Layer 2 of a small transformer language model trained on English Wikipedia (9 layers, counted from 0, width 128). Numbers have three digits each and are written without spaces.
Take only the direct path to the model's output, skipping the later layers: a vector added to the residual stream pushes a token's score in proportion to its dot product with that token's output vector.

Output vectors of the tokens that the questions are about. A number n stands for (n - 500) times 0.0023.
"if": 364172554557204492559565424474373363749321504768202467581625475297507554479469329569473496489585405516459527581230549563691500586526398674522604452404546573440333412530450473505481406638596487477559578589593246330566412512695519805451692441593558270317163731307407601452704489416773489575443341514568289496607429615629350587464673668417755409876562619554674393545426654438380311553559
"e": 531412603611446344613541516655511461415632539669197655583561562661427431380687534565663623454652516590602355261423551627415616500627675735613384377676496415497332467654361520633468622573292537606558254513297567643586444454340510423545612422430478490428537483581534597466358552280432569571572440532558372450606337657652352690514633556601402581593633500413400612500266441342415298424465
"'": 548492428456620308346724566196629507577517406588583377289590472489549543452573383341656718471450565492457793448396603527662577705616281589479384641404540547537589380659698572415461448537571529496479395378526613392607719467697660638454624505412220715523465519511415296413516457263730387395715557436496722455484465633471559319657319595639354561629392344487514448560437738507647133542532
"ri": 426348640478340463217377387670576296619314679486384576432345424543587311361388440520253493604405318553623559538588532437570369328260514640541435520726594457447394629576382432327542319648597535550492465434343249475697500630549593647334547480451510551679108489624655588471488574561455708585400491303545591329430402713500533556647421450627640422380682714525397406227574587701440442558521
" Y": 472423504437493526612428420390474514568538419432432576448447448573448369596435641489414481509635495527448620431510500524487443653417456447343574612476614547447383554544592486698591462437474447649607472528675392417528418594417544445562552493582533638556489552431395324436482443629464537605427509504454559578691505472563484324539413474585332488474292502447522422605346481482537606495507
"ut": 513464566441468542607488322486488535514497649561359238412439554346564423488486514421542377628529579610524500453429735574352370533537560653560468385552352458385540347523371483367452410409555393620496504704407698321662524500370274443565559451480460535449171338338164504357492572399568590264359432497456624520496476402296535615650193618611511769581763273708688519405564605309691300532453
"ation": 379292558436457473401561453481310337325733367674638280717484631603551442618363631327568088599712530324363478391169586391429773557599515741442409600474579431367500268457554534425455543649642507493504643581449251462242309492433443671459389468437547446532409512617432754422508699504587451430500059517540500587778400775560531449512531386452508526477425515641243500574438619317594653535570
"ore": 500421754596541711377682683425500440456374436527417539458389558625446430451616558766680468500542385500660397535537520636533642406403450761508768536610317712639253184531347528604680426407713605496755569549267483559642307404479692512425697293539576443512192555365676241601696512825372520442449218479571431492565414308135677512408175668558574421719572437634310644262314770569455512555407
"ment": 397623301614018528232521734594419527468662727558462346529566722844487361566358505388491102263582554615086431430505630605365398513456722693342853344677435569504600468342729645551527509491342636527527343505450652581380669528514190645473385315620309784443222645775543374458307352541320427552268060330272579552490633436402757457668553441243425360259529553701439549678362422386321564542289
"ran": 478641616364405687244527578426545371787412629507263385489497474370605321455384628484439579537475500522400520523741480622494483292398685661526423422551596565447176428725374673433310282353580509520516716548426398588545555562358507448396589357454516535656320341591458590426454601428708316426319464355617520432581672606585438426607627527525528524528475530650591512221544781467473706610566
"_": 553393390429598768588443627439322535509537562324445454659543720277491372615639478520594362648634506725480690565521459516525257544537636524534766517476448556432489503338607403653454555458536529439566624392389525433416438411466408609357610438442590530463443550562600387388533421360344609415476488587488520370401687352407518546314363574400576544527401488792599556546628449466606572671443
"k": 528578562477422437569283472419631409411513438510548294497372456536538320598668428596484653359459650434596427403345439400369553685579434692481478705481479464347584546427335432827526500563313512577411577347723377296603707536565588436329546633433597533330516416468331490478431516385605647281583436491486523634514446676430220456404622369354449591530429625720447639276603665645379530439611
"|---": 614649497376374466367333547601374574506521698648474383351650561408321587647494572479506410346471376654546471532392649472513455567321505518192513494411515478634511464531630607439584600589330653511611556413527464651450580625630503494489522477505639571376407556489518353506599394569652489577494356596506529529524406474319578345532295417515548558500415395617374455416431561495578542781404
"our": 647322341443532333537583525515530348446526675604397522339257373250592236538565679808431450672403496673466424449571582672365500418607591693522652443535666401493480443483254527637362445285578430650590394434481422545670489638365492445308385367571500282595433561727464468496832538423468271143456380429635685555660392522448515492291314699469598106523576452776565655396442362599419492606740
"ly": 410464442418276368467347706351649448774122431399761718532656356369760409514413631570401491396249367395547475641464742680705676594626384634450352401584491548564539461291576668708508576360504428351766323491542551393412496661306444558466548342677504416360194454856695330465529692374455500598445195750459355219495690679529583186623475583595469775570496365531360836285711517358359347500533
"ack": 627420682365577599633635391633496312395351601559412552429479436544591476507514486666446469537553533706500465681548520516619480617317410780526604396550412389515500574625533530379579385558708414367420475609664590590790622686447453403231503288579657569546343496583620346465545331324420604458328223617514823580388510668394442441511422490399399293661570540571680676487248459477576412609562
" are": 385506622517467485548636558422315602652525483398567539488719691544249497464491600644596462675555419288560715422611680449516405569664478548326364643533401480626673509422541587522503449509563349419497581441383588503577541479573623548443294349486522536470491419509656454460435575447397316440429390451436564528528486577447570645457354564556452268414350446454544518526746556680451320513413
"%": 684427578607570774320420480621527308405541573384538417477695629417539654381423567628506307647506491306464554550509704633560649578592585525370601587745407420455657448232450515504500734509417594301645513478355503579550420435325543644524500543485590450430579513509575468468493491648548371509550580402615578485572575736372629529442436534478532476562522443543462486455427734388349327776462
"]": 335314544541538467433311737260254564759372633455404269266666679338603349326546399701606425449835450534464758186476441555722495452536509613358815799721595726212571449345636560625500372500633346450446376444383614701421620551505495349500324429321329613706441368491638363526772423111276472680644410680654792504887536279235495467577243352793505738659313495622417338752565611451526593660727

Output weights of attention head 1. The head adds the sum of these rows, row i times number i of z. A number n stands for (n - 500) times 0.00079.
o0: 744570286669539437495549556620596586446480613501527848437600548462614598624459458624572498576323589636568377618457561591541356518278492617337460344655520400449406620488514473305543440755479472825549548598471501616420441343404402320401664552480740600712486537494308495471571536598582499567414561559511447564569459494384391514245661468708339452559643630437645495398482436501717466767578
o1: 662692506559500414414618702542468159559488499563507405498523423385633588622468481631586482413428557540426644488457467314629485746687535267357482336563422686576397511530309766680535593552656349450673775543521548445516489484512335422615492615505374510389495433757631638419624421563693595488600523360685566506487312557342475814375508268605400391615306359285568493672359466301344538562509
o2: 437574390741474499409597615547468562438473408537638549561387651520564527537425271691624484492350594624397413733445548436502654499590246420363538511464468505279731585485321639492521591670578583422581525469533632733446719334518463292528544554629368522511627518446370532542414530532320486433643549459448556505517388463265463532454405553707460629642529585307495387637370549637386371555527
o3: 478530523618296361300306733472612398527460465235522640468462547459530563211585441339466436339393616536548629423530655557644662408519411359268338707574452379359501315280461510250661464336346342695651382580526569519431602569394374602553736559366483328601429565675601298470411463682617479539537467446528330471410504427723607555508348635599323483303828440415325262463538729545693443467472
o4: 206419634581395430503530555428482346574481453528538467346384611535521502511433444664626407371552443536517302371454502661506526594643379458544653375529697428406552362508572592628483589604437517421472315273466358476572642365516348597583325621460377474536452508444479603496528546522365461563703350462543362542491456427582633493225306456567400489628463526257489522513362493355479492538443
o5: 459481474552408466546447635492452540433579633392642620486394597561610378301347236424604630354426640620420603563596701474608654479630325413534354718547372607248603696371501478384499684666405648424592358436570610707362718443479496382529775396594459512507643477576418437389508688526288589496552556435401487346514406379575344452607461601656418580482752665182329535706533638732539235363451
o6: 671429602546536462515343573395410392468479565400504703412446689561800513592404373719729385352462577575483484534514352524495529662439306378347579312672682527307582519418516506361565577525446345547321331381474428401460424524505426322204639688589483314666558684522358589412459589497411649666478606362639398634459584383487440534380684401598356366523545616358653611472473474463678341633560
o7: 456626290560239449308563431596464737349446331636357558333383521529566394633587422669482496612417440389600350699412342459470542377461486533396863526578794425399643561665422658469337321664501691458338552650442568737453518250428587375257618615528536374582597649584469735608396559515491406592385379351245620698574514462366600654408410574423617469606519593491598350357512496511404535687610
o8: 590580394329582554612493360347561529696504461473396434593544255428339577551571631399428558482523276510464669516566453497542322536431677568566557459480473481805338378577678371496429404338505317360522655684474455400538386682547489669582364485567510626588488506465689434564549445564617505553452488578496550457428641541535498507678547465393551430370346279754516362457511449447433650526486
o9: 797540531487508537391452648622485503246557587453325541491628488442474606429538622526392377782661631395475594561422498418526512278345507515231494602606333673398551613376428684398589405389349523829527486617486563660338286416339387418318800444321645353375352443558617405460394309477579441336226534513441426715528619511301548588547613493680662445555627422707615491270748559576665496503500
o10: 592406586408653494437370453526601514334583414254479630479361512725427504415352432555641444550622520609517423399496404295347702419525486478325695716536670413707541397498720549584495453647493700676488040349699464626542365425344519523482396589416510545528467527374544374571376353522552434469371468728456563590481855412341703522337540545484378659565566510577553608355308686381761282436603
o11: 351451494453450492476496603505564470477656629367548486419480485500417674592432494421596488350556647527606397579636479403561504492607520664476563442519579376393470412365688551594403604815369352416503412584347525567583612354452285556670338454543540490607494444596496543489701569520365538602657375576425507441435505542315547353275420329592387538648508403318299573670477532308593407314442
o12: 419559527380476531597710524482449501469508553516421142568623325350423606584558651404323508512707551357444529437557552524534381397566571665680303435397440681302527465424532582535602463460398300327575746724366506492454467580502423576630381402448569495317454285585717620509560584462549453326498467314430492463417268675328322627634524353417806444529419358669327410450723511490398737307338
o13: 599724410683337551485554498486388562533547389570374686478345487308538614713650582462549477684335512496413531688505302557545574499533494554280808470560469421380649588480273649411351409326536600458712518674447624480471660257313486398440617514384364420559540558543424363549322480548550389672522635494477407641573525499494600520641207720619705597509425601512374421567544432641220649635656
o14: 654425495628611388409454599642649580309473563541573580349528570451476554391323630854587532483534614586630425518382464502448580336481350476201572493611559571454494560409421598537659445562447611853570409438562501647507282464321473378345663504400638456527371460413494461606373310601633516411354581579525332762616384457358573495292603432708425521652657510539672596156474516404668545600481
o15: 380391422421545417541420421406399509369628475579473461667395583549515257404481344629405702435553400521567569553558633745437508554647329417786418583590488675495538580548657537434496426574426672225272542425489378582623659468601601519372644578603488445303570411519464703327359828583413431764485467339390636422410471274518469584585389559504581419238458716478446373412625582856474285437497
o16: 826455545521536704534547540483669367530521591658367496434602546501721642683723459685598391548415418458340489465466200353642422705503577394343715527488512312526538487521469554422291416429525421484680563411523469449496369422472449402483438476451358526536387537452342399522529348651520492519509476577649464524508530698519621618634436562465665609535368419525635625421375389437235638790552
o17: 705472523440664492585527485462496559449444691490644647370370598376583326443385389322685478365337466527632619489365375406678526494495667366445659542626681347489491466614267468540184700469545703440287349569563614591471635510492625543411575456529384579580471685397315391637386393383354665496663500833525673342556524475680515387523366500597524475606768551464519731603323527363426482547319
o18: 594453560603474417372506524617503488306483514431438714648524524531402385269533533515477607588534559566593475369407738759449384380452479511532244456504371590540530371494501482409688487472439537695520478395613451429511513610408481607416662536354581555368426315435426402385451487665643472566308399633546407363492544375553512600344492577524444365326541473591534452294559670772673386580586
o19: 340499632372670554597465492475509403315701565271604488597406462524297756297477688481431515494685687563589511403617460567317575576703398601521494561340325484483467562344677495618668498638377569524546318463464558421648486456418411644740350345478403550460299498390520319546402524539524419580626536743686430565400540465390695290447461374644530736529423526612274588351263613514502459352406
o20: 453344475468407486368495626518635373582516511568579296472689516426442549514368463455570381341566493447452450687568549240549539509635496653540755386573524511467363574512527600538602553546347341434583729447370505657366413514604420408509445458684499429589629532660741672525654475316411568444574518473414494553393359578298488481505660296473339309571518435387646543704584476256550462302413
o21: 392531479578440538559577609398397755408517591504413556442532518588739259635455351577584683455454518489428340639523326577456515496455358491500536493536659635299675647452544679559345612771555668279365375628462523696566620226532453301362590523611537479513727435534308783417539764487218495524514394196299463555495452384415380629483463473450623526615310639414495498535534467647606407464491
o22: 370328594410327585425489627333388573484560675444430378397543704476611430388590479402566441369675596423563509743687502605583451412483370546698605407569563556256518470390580542411439580517365361277350498661223453500447563491514584446422581492647573250570459536524348717381680844390244623611524320380423428364405641536442402422622476381421723265521480669547375509481607452650652450211343
o23: 672501457389639515621396356258555407661454429458400430497317351431406572481560597587428476444417303496533765338483395579567364556481602403446610577471623427731503282529600365457486317206409343497417440476554327325642394673471550732440377631474452510524456527458699375579469335632761508668425543557555394582458574448673598582548458578381493528301524235646504448357478544429503663650524
o24: 450302573506710609427450508491562349456424511506641537590556578539412601278528483575468320526453532460395585349538788515579515534557534303540347638436481364710491364500383429415651509287583584658577537284582447442364483686673610732665460516365391628505403536272393279665420353458615321307582550591792367330509636467609643424606432524512365522537571519589589572410407646408500490544325
o25: 513478435379521458662486316552457611615425357581583491703563354529459514593317442638345691696529496613528413557526644400311448519380498586648425434560373692678450639570667376577537448646682510428574608611474377509512297689592508417473349421616652627467637289483615534396586478462622515345226731435352635466600443574420374420446760370549458474523394423489646432554502386577510499556687
o26: 540356249485382660586521432274389556396725539363377378632441393511414515527666281491469560487581430476590553976767588588610426412529461568684721646588463539415638647492909592349319340713298473193414683641283411755505530196480496517385587482680619382506649443599403541408616843474175414745447370457180559343371766329320553551675527506550627401260531667442530375539587684805446126422521
o27: 653502551695481587424496360499254529363635440421328634680366544501462394681714543356489396779607521421482458715370317785392433414294572688444705377534363548549655488504462457401398380349507500549272425552474505349697568310420517455249569629465484509350495496302303388440450566399235424760467430837488559666546856435445546465616465652495715377396435602766645618515527565802570312547666
o28: 379585568594238669306499573594158312439602328620406633607679478483488670593620599489498159728533496380441416597556529553541569608395602420536531226605424549532484545516195630535530627309622457477600788536325495379201524498586363634518654521327408528348681572609543587486588503283480477482515516431710400418600496554602583626629360447410569347644310551422613360614540368615407533534460
o29: 670596522613558363364450761596573562311653682337633647503535494380482631222493517452618526396408731572472624501544708545644501370493485367324205649464327564447514459317356504380622557377422373674719463663581633582398527581389431508558744451380541495514425454619519325550515476701583571378576575488594353390499443439380534494454443521732426521469672375515323379454486611643610462433374
o30: 596379593653261398256527684696427359187433561557358662471541526517591343311607354533397382733586674371579341342315586585617572359402522493549312511597506571258632474415354583364577422559378500744431505423463391560398640433378426483283721613265625454297599336622416600333585503502474469427364370423493404417580381474615437829339502553469562343504745508443602558378679686680684319604540
o31: 544484486659346447471501665577363468326515526542405690525629358506584622385458418692518449553419585449449384458483619486545561426407553355431239461553425578428627450460397575488553540533609406599491596563534497639423478421523256545470688481322584548333602451610467535537608480560463427327438390283523408441668444429470571718419473459590515447501587404395610481527544629603507415599489
o32: 319511456304531500461402329598432551505545263405549472615364607631259433494412629405206545691673512521617501517533535463181594460549410665620626492508539573692434702581656511665565540646427853546388309416474592514496449549518588534607516481548454523470446539446605459455275551357577462659391657689380741621421584451516545241390667524520351525573322678610437384439463449523581398415716
o33: 612387611328631555522402415495436449505461599525563513513509574511450490532415549407499339503734584505703488607505328294377618434567492579448749462587526504524441596462568447604453459443432477513276358466302608459545461486483615454363464477565506319488395657384576480534417490259357621651593594761553684660429591505482600224403711438513446429582530586571588613496413470492643363297471
o34: 390580394484611598741580447236463532526505372536389484509260412531492543568524456597487394438329465603536391404510437576629455590461400371481505591463723424426655322580511549545380576556392610378206497496538584680618663240628522601481483564483485754528560545531439449638490542554472383394679315342602415549651440276712567677383340627536525655506469309470509465406130609289270492786474
o35: 518567414554424420292363547575720244588398384519526666433490479479418764402557568686391354500266476497526564374497624508592444598573525423244508563582487309611380465436428531340693319399424395955737550381540361450418376575435412595556524570345559550692367545582717380560359156616897434598457574569611329616488402520637695572362377521602244624467686349379501358385442573324534672744588
o36: 516515557414412614494590390477255351371652353612354193703468399376365364576612526456406493632649365381360650498463389599498442553560506480728488423539467743475596475598421640579456610322423635140433697445471451525451508482596508683521598441472312482130572430544619571443350562385401396535487469467543613471512471485521486608761350530340796363397247389561486430580747526616186478464479
o37: 514482465402652635706539288356496703686478486485498353441407389487454429730513468342517553455511366481480462572548292457488412517441571632516693428498604369591537480558602372556267477524517469266382468613428521442618512553611630496490277457664436570595547552390493493564527427422369526525528565593383616515507627632589435401686619508313651506524346464631553626518464455403378593530481
o38: 519615600248530761617698397434365360445492523546298458489579540645640468656596497375174405758491452365319562356432403438428432653530618476639518570425444655434577806585510574631241620603587689468285670464464506434351289433558655475358531405555458678391450397624401699308494524320608569373390541400509476494444470562591504718710644441316774512660326602594512691476465474510358683654508
o39: 588536447439490597477415440486385448427688534359304693683520432573401559415722458364500445598531544513512668594661543585607450529368608464556438597487248475660487541430615397347509517439449361541500555623508546415451563556536494620455658507463522565432519578566455334359577575540420429641443400663551543334470844436586511577757453575461586482232521500595446358446521607828618273453523
o40: 374738459552447253427502463526520698540328394544594613385301627550551240529294470468341694497455589509602328233283468503349532383453483539503331396406808510376489412627355441594551479631560645594243293561634561435558688479456607393389472692451546555572601589487505713505385586496662655504514559322338579571464195422626407479157439614521389481601553618411387435498451412396629571558644
o41: 475488620398461519469479318471301434478541331587409359743437334459346290509649526245362480694722368310575565413382428610424457440385658570732429420456480633645487335658455393536522460173444485250235568541514477379593564637604588673372476568420433488218556421457589575543473585338390525619546381554525630508482551432677522507646488586273654291263379378715608447574572519686438462412560
o42: 464470489288653513581387396368638515588550483469610393426408562470379560534372653518496479353656487584651501520505338428326550534587423633478813456500661456564372488453716452614491471553441524410418295468384499430695367466458612451492301440644439377644318653394622525533460489459520562660564553678499576735346523465435659157354567389499401552539397566623428587374393395246529556369499
o43: 487436544615552424504452608534621596532370761438805548356600429398547553391336520444703549310432633469524443363596599465608443497526571553452194465431572401462416368364371293442612510503511180548729415577553498403469605764444453532672395453439570507732572408411452521610734466582510632357604502475630343305467352612530284392377590405486264515551741451391326645621498456364678621324368
o44: 610490674560562564433476731510460543317588737355589597315598576360648628390419561530596365464575702479506508595415524461491617365410376474168536580637370603164580604205361578548629628481418439730540365650418613613405318439259443355321777342386575394514388461520457499471523305485438659273434559458544200662544499533380533502483670386692550436688637490510580644399473509481700557438397
o45: 773639312567624470485578504629579649482462645491555804305520544470628584672470528538528472605316581529588433586354348466566393463206563548212542468614534423517402684491406467384486432607494410927423513652484582540436314402400546345304649532502711618680427653471466462511563389537553558464387632614508510752615477542391440463261763487698468499678723505602669638339492389367786581739499
o46: 511517431202600541629414461379606349636534493468433536560547352538427545418528525416366596452450298536507717275551680648615276647569681442689312612466456397751297429579717334502524427443453365488536594473568366366499358783614530744601505522496518662518452375598611460455617476675817507580448470485558481301467517455744537625586502430348433410261463334545451422361446538526463640607465
o47: 423562398497402479345360396540511534565487418295590666569397531519380408468269332436621508438431481603607535771544586475510523493429452650500694452611401373582408472481583319447484554595512466560472448618520527551573615617455507451512454625653555611794628576482472351482577553466417642676521481755309626440435696544456545387486548567716314491536566637393524479757347538551657251469620
o48: 265401488485447427323361639509590454451582617330542612534567588639514435174587415372409681391554614512638581517616795614581603510734448445626391643559336499445399612357610498428607469710452546508584402529443535524467729509412452517682697446476541448526457385641360538396546723536457477602545386496433444299358545399609574443562443423593371452343638767344317457514432689793659318275409
o49: 421432584379563499552436483380424461441628545359343606597465597614417524365597596420330577495593507525575635460638536770439474589548444448634485521528308525510468579383691502499565532516454499539491425384453423298608581395489450569517617501457471488398369446544416531309517638627556436776484374499557378477401718390634583581583401520499597461309371644551301507347559603718621358382551
o50: 441410446442489489700536258351443447654440368535546428575297482641492275539615306384447610441378222487516528356578524506545413651637534433840364541372586456511589495702710374452305535554536653131388539284569383444517718541677597629591441545625391614465700480564435491438503740528395480679601458457441665256449415459908449552578441706258474560217506567322409512701515610628273347608550
o51: 355220490340603498762470472440628474494595497604641245525424408507420685353346448772558599388503480641556412441497577436499552464625393428594483630463523459443607400475634469580445500662440557225490504395527463779537416464498477589627377384569526576404402444377479358604519473642344381316536504424488390467660431517499532386566467387632562647566625363465582532371303639428259477611368
o52: 539489514312725643560435319448565567518568514491534448488484509494365637590442635474515456586617459563470507597524388385350523512481548657378727443424492425698486473469592419627404465503590544458499372540506544446565398641466616528573317466557447552551326550247534380581373306477495504474446587788481569606471661690343581202623609427522551614655282451789466505389423424429435634482493
o53: 831539425476591422513429641457634525548534699462398617553674365327402553358539744461400685451539498511582726378457463624558176466318629550390300404507453521706244380425456494429691437332419240751631486703555507391565383620381463595617632533360623515479395529493575401490480407689732576625398547641616406499422546437583423501479591410460468306311520388795449397196644400479740588455521
o54: 682667467404588535414485467666567623529431421567375581510625500456290599613366728552411414730683623540466547541290388487420397367256580678182621370549397675830290576519322558571566451375520510947422527685529667530482218538450568383315543435467633520471205693312694394606287177372591508337368613719511598871636653585235542238534658407695619455791517335884758442252617300313704723558531
o55: 375521485573468367340558534651614679349422430599625438439563588420479496396400534722360591550509559508513288509295552510382581274500416557391504479464601555420548485551335573545626397491484725657460482461539590691491430431423531344428528499450474494471415521453533532706230371537569390293459608378394407678640276528293516452342531498659485613676521455575599480344465467388418621616468
o56: 322491658586439401629542561507368296544541455399456184555521367529361482629472552339577431426678505517466516411571462587384494568395464623680266249444378590305552332320706579609651659666445287338609491470470376418535611510635155594798260510554571495251568340510715592374662588420379486554567356426486632433358434500378433538428482406420509403430269360394325531758687537413592394337532
o57: 466384558495559278524408425591461471560454507479533387671482402502342302352487616423512684412658559552663648392405531585414515354446504439623242569477420736788395303607532397528526417430594545527413415585567501404731674665512565651475372535481633470238409393467654362451428572443489406661567514845445822477441593370478473358414414493507517426250585458616388395525578515668653336143460
o58: 552474643557482581453529579554424520365440553545542393369520607517642319618395441499525348569547557379370367551403387388388632423428458538380595467481601594325648589450395566526456591485473673493380302415522557552461406402438625391383526494520476381434506539323404585554447468277264584400504552506422419677489485511447552379538672566428525513745461637570602632534562434504586480475532
o59: 278472512555217444441453617557399385378646454537545658537486615529506469316437324544507541482444591589466378553515688619530685507642401432587455552537317536233605658443415602528539611670513708476648497313467544646383686302458352496663723429424416518417590491649405463438514609548416419507575453428474422373641338427581583552446255545700451585559585690111397469665356574679354306528557
o60: 503524632773633380444412566580469432366454632455641722587474625593568451373444528622596540572392549541524466264452547642350505642438404413440250427432357525473557506396444411503697525502627522745619297281704397289589527566481390501532448589412511617479483338401289476448513446635578539562504510546751348436478439435594528499286566531604266621456462591419522712457340556584667321623564
o61: 507426545348513639626499588571563428335705598406527409699794355466254735357347659499533472515701557595479463521729815488478466516513528632635304433504174632626403538379696610619649648685450350481801621538469476527413237590526217647805500289451581569360432317487563361447700409540571403294374468512579446244492579519338507422539586284560497461523346374586392527429600533509495423385444
o62: 599530500335423457604377426374494330615488519437378724461404547567558620446571523523481456484374457532542714306568544626692440598444651315544523585616546391657439501467540346430435446363486444665454393479535345287476509616383503718466572609359573562568470552561508302475522486599705576674422507559600403406518563482806605555487386557538462567373712440411391463466411504549603509581503
o63: 672581531613533595471505386550525215665410451477510636548565482531433813629583637469556223655393470493404550389458425453530439704421698543290647399456401313765403470462452405435535476341588303779759547429566418219420377636499363554591297522410426625598407534418517302524520178404657483519530600788711421544477620673535571447533590548474342633581473366568591584567366399275460616656573

Each question shows a token from some text and the vector z that the head gathered there. A number n stands for (n - 500) times 0.0074.

" (": 663553517408576453683495405559512513407390639395633555497429634514547447565520477409531475602581401534481533400507512403404346516556636649457411405432412572523523533548446307575495570594453558
Pushed up most: "%"

"s": 423388300542615515353386538478659618486342393491466567565671502414564437664435627416634393553508676556466549532446705626331517535438471387698562730702574530525495393287579470484661497802661567
Which of these tokens does it push down most? "our"

"w": 448401541618349656480421461473616489324460399362505722455448490490513452643357434523369575419373527586387442347586571570531452480602552580458667638460541302561491490405355538609439513303519563
Pushed up most: "'"

"er": 480434513495507481450472559522512506535498496489436409502572506461453545513595563487488481424554568492561525532521464504454499535451485444520492459525504576545497516539568477477537482641475504
Pushed up most: " are"

"ard": 705631515383467371621539491495591529453293605437490548592401592509453513509528434540401479604472450548398531346490505423639469557646548737504653423396393348532661647508489509555263668470395621
Which two tokens does it push up most, strongest first? "ack", "our"

"o": 501528486506479472546423489513554453468470537426484459497495518415419559566532352473467511457446523504467584470470480456552490527579502539500499424455480438540526555522495524524433568458519603
Which two tokens does it push up most, strongest first? " Y", "|---"

" p": 444492450461503469538460521579533452531497523503546502548530451487487576498496509566500491542515481516521471600513576517430564514448559460531421435535504531534520515471512473541460535556515520
Pushed up most: "_"

"en": 490569545543473496462412466616544498552481575430476472577528537397390471535573359425462571531511577515390593553407489433538474509502543501465485452429413476543559653609539592533511512617433567
Which three tokens does it push up most, strongest first? "|---", "ore", "ut"

"e": 525441520607524493467493642489510582501474406540405318521504548418461594490647672467539483449622579478575599529491305604483532512440352413564628470505557551490522477454647547403571393665545506
Which two tokens does it push up most, strongest first? " are", "ly"

"at": 388642612606513544510480448536607530474621520536450411501580567495482458422500486587507561449409645608384526525425333465524553608445505389367603550502429367543493524500606629551531526474390505
Pushed up most: "]"

"ec": 257455524617485591437271490520501634602706277384397609400705393489577413441331477712658618342466523631513318652546492655362617525487652307342548532655456384586459414322727578563553491617502580
Which of these tokens does it push down most? "our"

"y": 574569545584399597412390354492456360489402556539324435510686364414347323617630057247446577492403821519411666360252755430905347552498551594618496721607430387548574654718368532472701622438569459
Pushed up most: "e"

"p": 262575575593557570533240384471525632531736391360434608409786354455501428412359318680667645327439554662495386622499492553460539605502728304285527493666420399609424398388699521602638600584506615
Pushed up most: "]"

"ist": 531527488479481434549461451632565494518472579442512517552552502439466478561476403577518551560507519588440515505460525460504520539510603567457482428479381452566556636536505510591443574564446562
Which of these tokens does it push down most? "'"

"ar": 535654562420459479540535498406553412352452539552466435538439509458312504460674365442425455415452658497420562483409456419695497543448377517525581450457582404510513511573472579472494618399466532
Which two tokens does it push up most, strongest first? " Y", "k"

" al": 433567470478543406525471529598581499495581468445593550547585426455465562535426472602635505545551535567576506644440606571432576540355557446504416415575453478567547537442497456531507525575585577
Which two tokens does it push up most, strongest first? "_", "%"

"l": 416515519486489583389447525533480473609431502554442497485554505560489471584527492318467560447507501437560449568461602476496462468491533423570395568520493587467533507554484517480537448611466400
Pushed up most: " are"

" S": 443477460456565449579414464471464478530529479475513463438602482451559516555494428525648439440451565565460513525527562472431502574501548457491459479558504528578434486463535404567514526553532593
Which two tokens does it push up most, strongest first? "ation", "_"

" and": 472472435380528401450374376589621453397492574419587546573670451357396376696470297587633499509438649631344551538402608503381525575471559499452387466571410392629539641522420540597525667660474689
Which of these tokens does it push down most? "ri"

"a": 353603512491593461446403470350446464519540446474449424501553543380464504596535324432687479411434554499454591569427471440529572509551401327495485492496531456514432439510518559473560538516536606
Which of these tokens does it push down most? "ack"

"ran": 430473394552490568492351516561596596540375439458445577494569551508606436592491529443551543523511561581425423485489613569403507511558609465558504614563462460527552489352565524547481471671566499
Pushed up most: "ly"

"le": 540496489565499483560541526556549489473516525509524513532487508452510571504482550556488510548502502554493568472476440540502523528485501546519563503487476483516539536471458510487460488443558526
Pushed up most: "ri"

"al": 573572527485500417564532471483631426306454598493540527560496486395313520523554328529413482498477611574449619430428374447637483574450415587476556409452503430556559591595462589501463649416482586
Pushed up most: " Y"

"g": 386503500554521476506360456577555517539517529420491522537629509427516506553394378553523583502441555616414483539449483483507555593547629438407473489509383437590590588512542547613461571558454561
Which two tokens does it push up most, strongest first? "ore", "ut"

" pro": 487498454446499477497484536596549490510515519529522530550603442473533517570513580541597520520546551559512485576477618592368503515406561499563458513592443553567508548447470472505537489664561507
Which three tokens does it push up most, strongest first? "_", "%", "ore"

" m": 398494443533478515480370496569523510504487453449542548488554502465570466565421483532584569491495498573409452532492546576369557509542584445498437550570459441549563514389507517550480508585519548
Which three tokens does it push up most, strongest first? "_", "ly", "%"

",": 535373570418464434468528377606725403321646547473597498601726269453334362586443358698502492453408797587449501543441622570512466577291470507367457466629475336662500634573399503586546715533414633
Which two tokens does it push up most, strongest first? "ore", " Y"

"A": 662603441427537336603490425525616518427363611402498525632485486462413493619532297543615501729600470525471620408381563462570484486563587670531556438489354399508589585543496488538453684549558653
Pushed up most: "our"

"x": 434476460525472502490443497601566467530529503474494500513553456433447523569481444496522524475495555506445528577494540527434515492496538464506427485542488492550507531486512492527488516576514556
Pushed up most: "%"

"us": 437499438575475505521473522588475459567506487519522478516416549487572544524453508482486518532483445500361519545507471507425531466540514455517438523513490467492568530459501531515424452491516502
Pushed up most: "ran"

"ic": 395453454576448563464419537590480485599442467519439534498485545497580501566425568493462583493505455501440423552522469540403561454565542447504443560502493504476550512467537564518425447539454448
Pushed up most: " are"

" d": 359484505558510563482407484590581490513539512494499532487597493457499490578406487478520576410467543533447484587481491523367505531490582390469431542551470526562493502483515509541534496592473513
Which of these tokens does it push down most? "our"

"ions": 443638481744527468493403643645368473690565431499519324511451559510574614445431443383511572529533421406465632599399459499504502462486503394585381488561433409430742588430700518464427403585520512
Which of these tokens does it push down most? "ack"

"i": 524436528603533489469452644470492582536475390531403226522527527452464606467697664458535501417629569428579593518490330607470507510459375393585604454542542554492526456444691513408580419716540526
Which two tokens does it push up most, strongest first? " are", "ly"

" s": 362491503525516542513399438560537491516575483465571520472564470488553476562415452516560532453452500543395465556506520510376494512527578384437428536559480501569474475447496483575521521552494556
Pushed up most: "%"

"u": 416530414564486549530422532325438470426422313533456510519416533485570516524524428464545426533415584516369483499516572528616599473554370395607602635554685307450504315344520549497498538380615512
Which of these tokens does it push down most? "ore"

".": 483496545501509547571435372535524414465419564555454510571531511468508405580525424511529524605523572566411459529408469470530525505499555481412489524471484512508493534560519562571551595526433461
Which two tokens does it push up most, strongest first? "e", "k"

" 1": 543444676397678506462380385330604716499336654280515490308756593541501316691503345176435519270468480526642514228536476304471160660747621556396528514339390799682336490684482325591550574707331557
Pushed up most: "]"

" Y": 532517416525516413540456522555529482454526553350573523434504509440449561548438353424472500425470490534480616420515506417489412563564556590497424400461444470565576570520471435566414536485524625
Pushed up most: "|---"

"k": 556460483465490447566486469531548464427410597499497538553516551425470509539513453540438480535463569608421517448505473465551503583507546582484543461474457479566568602550475522569424586509435534
Pushed up most: "ack"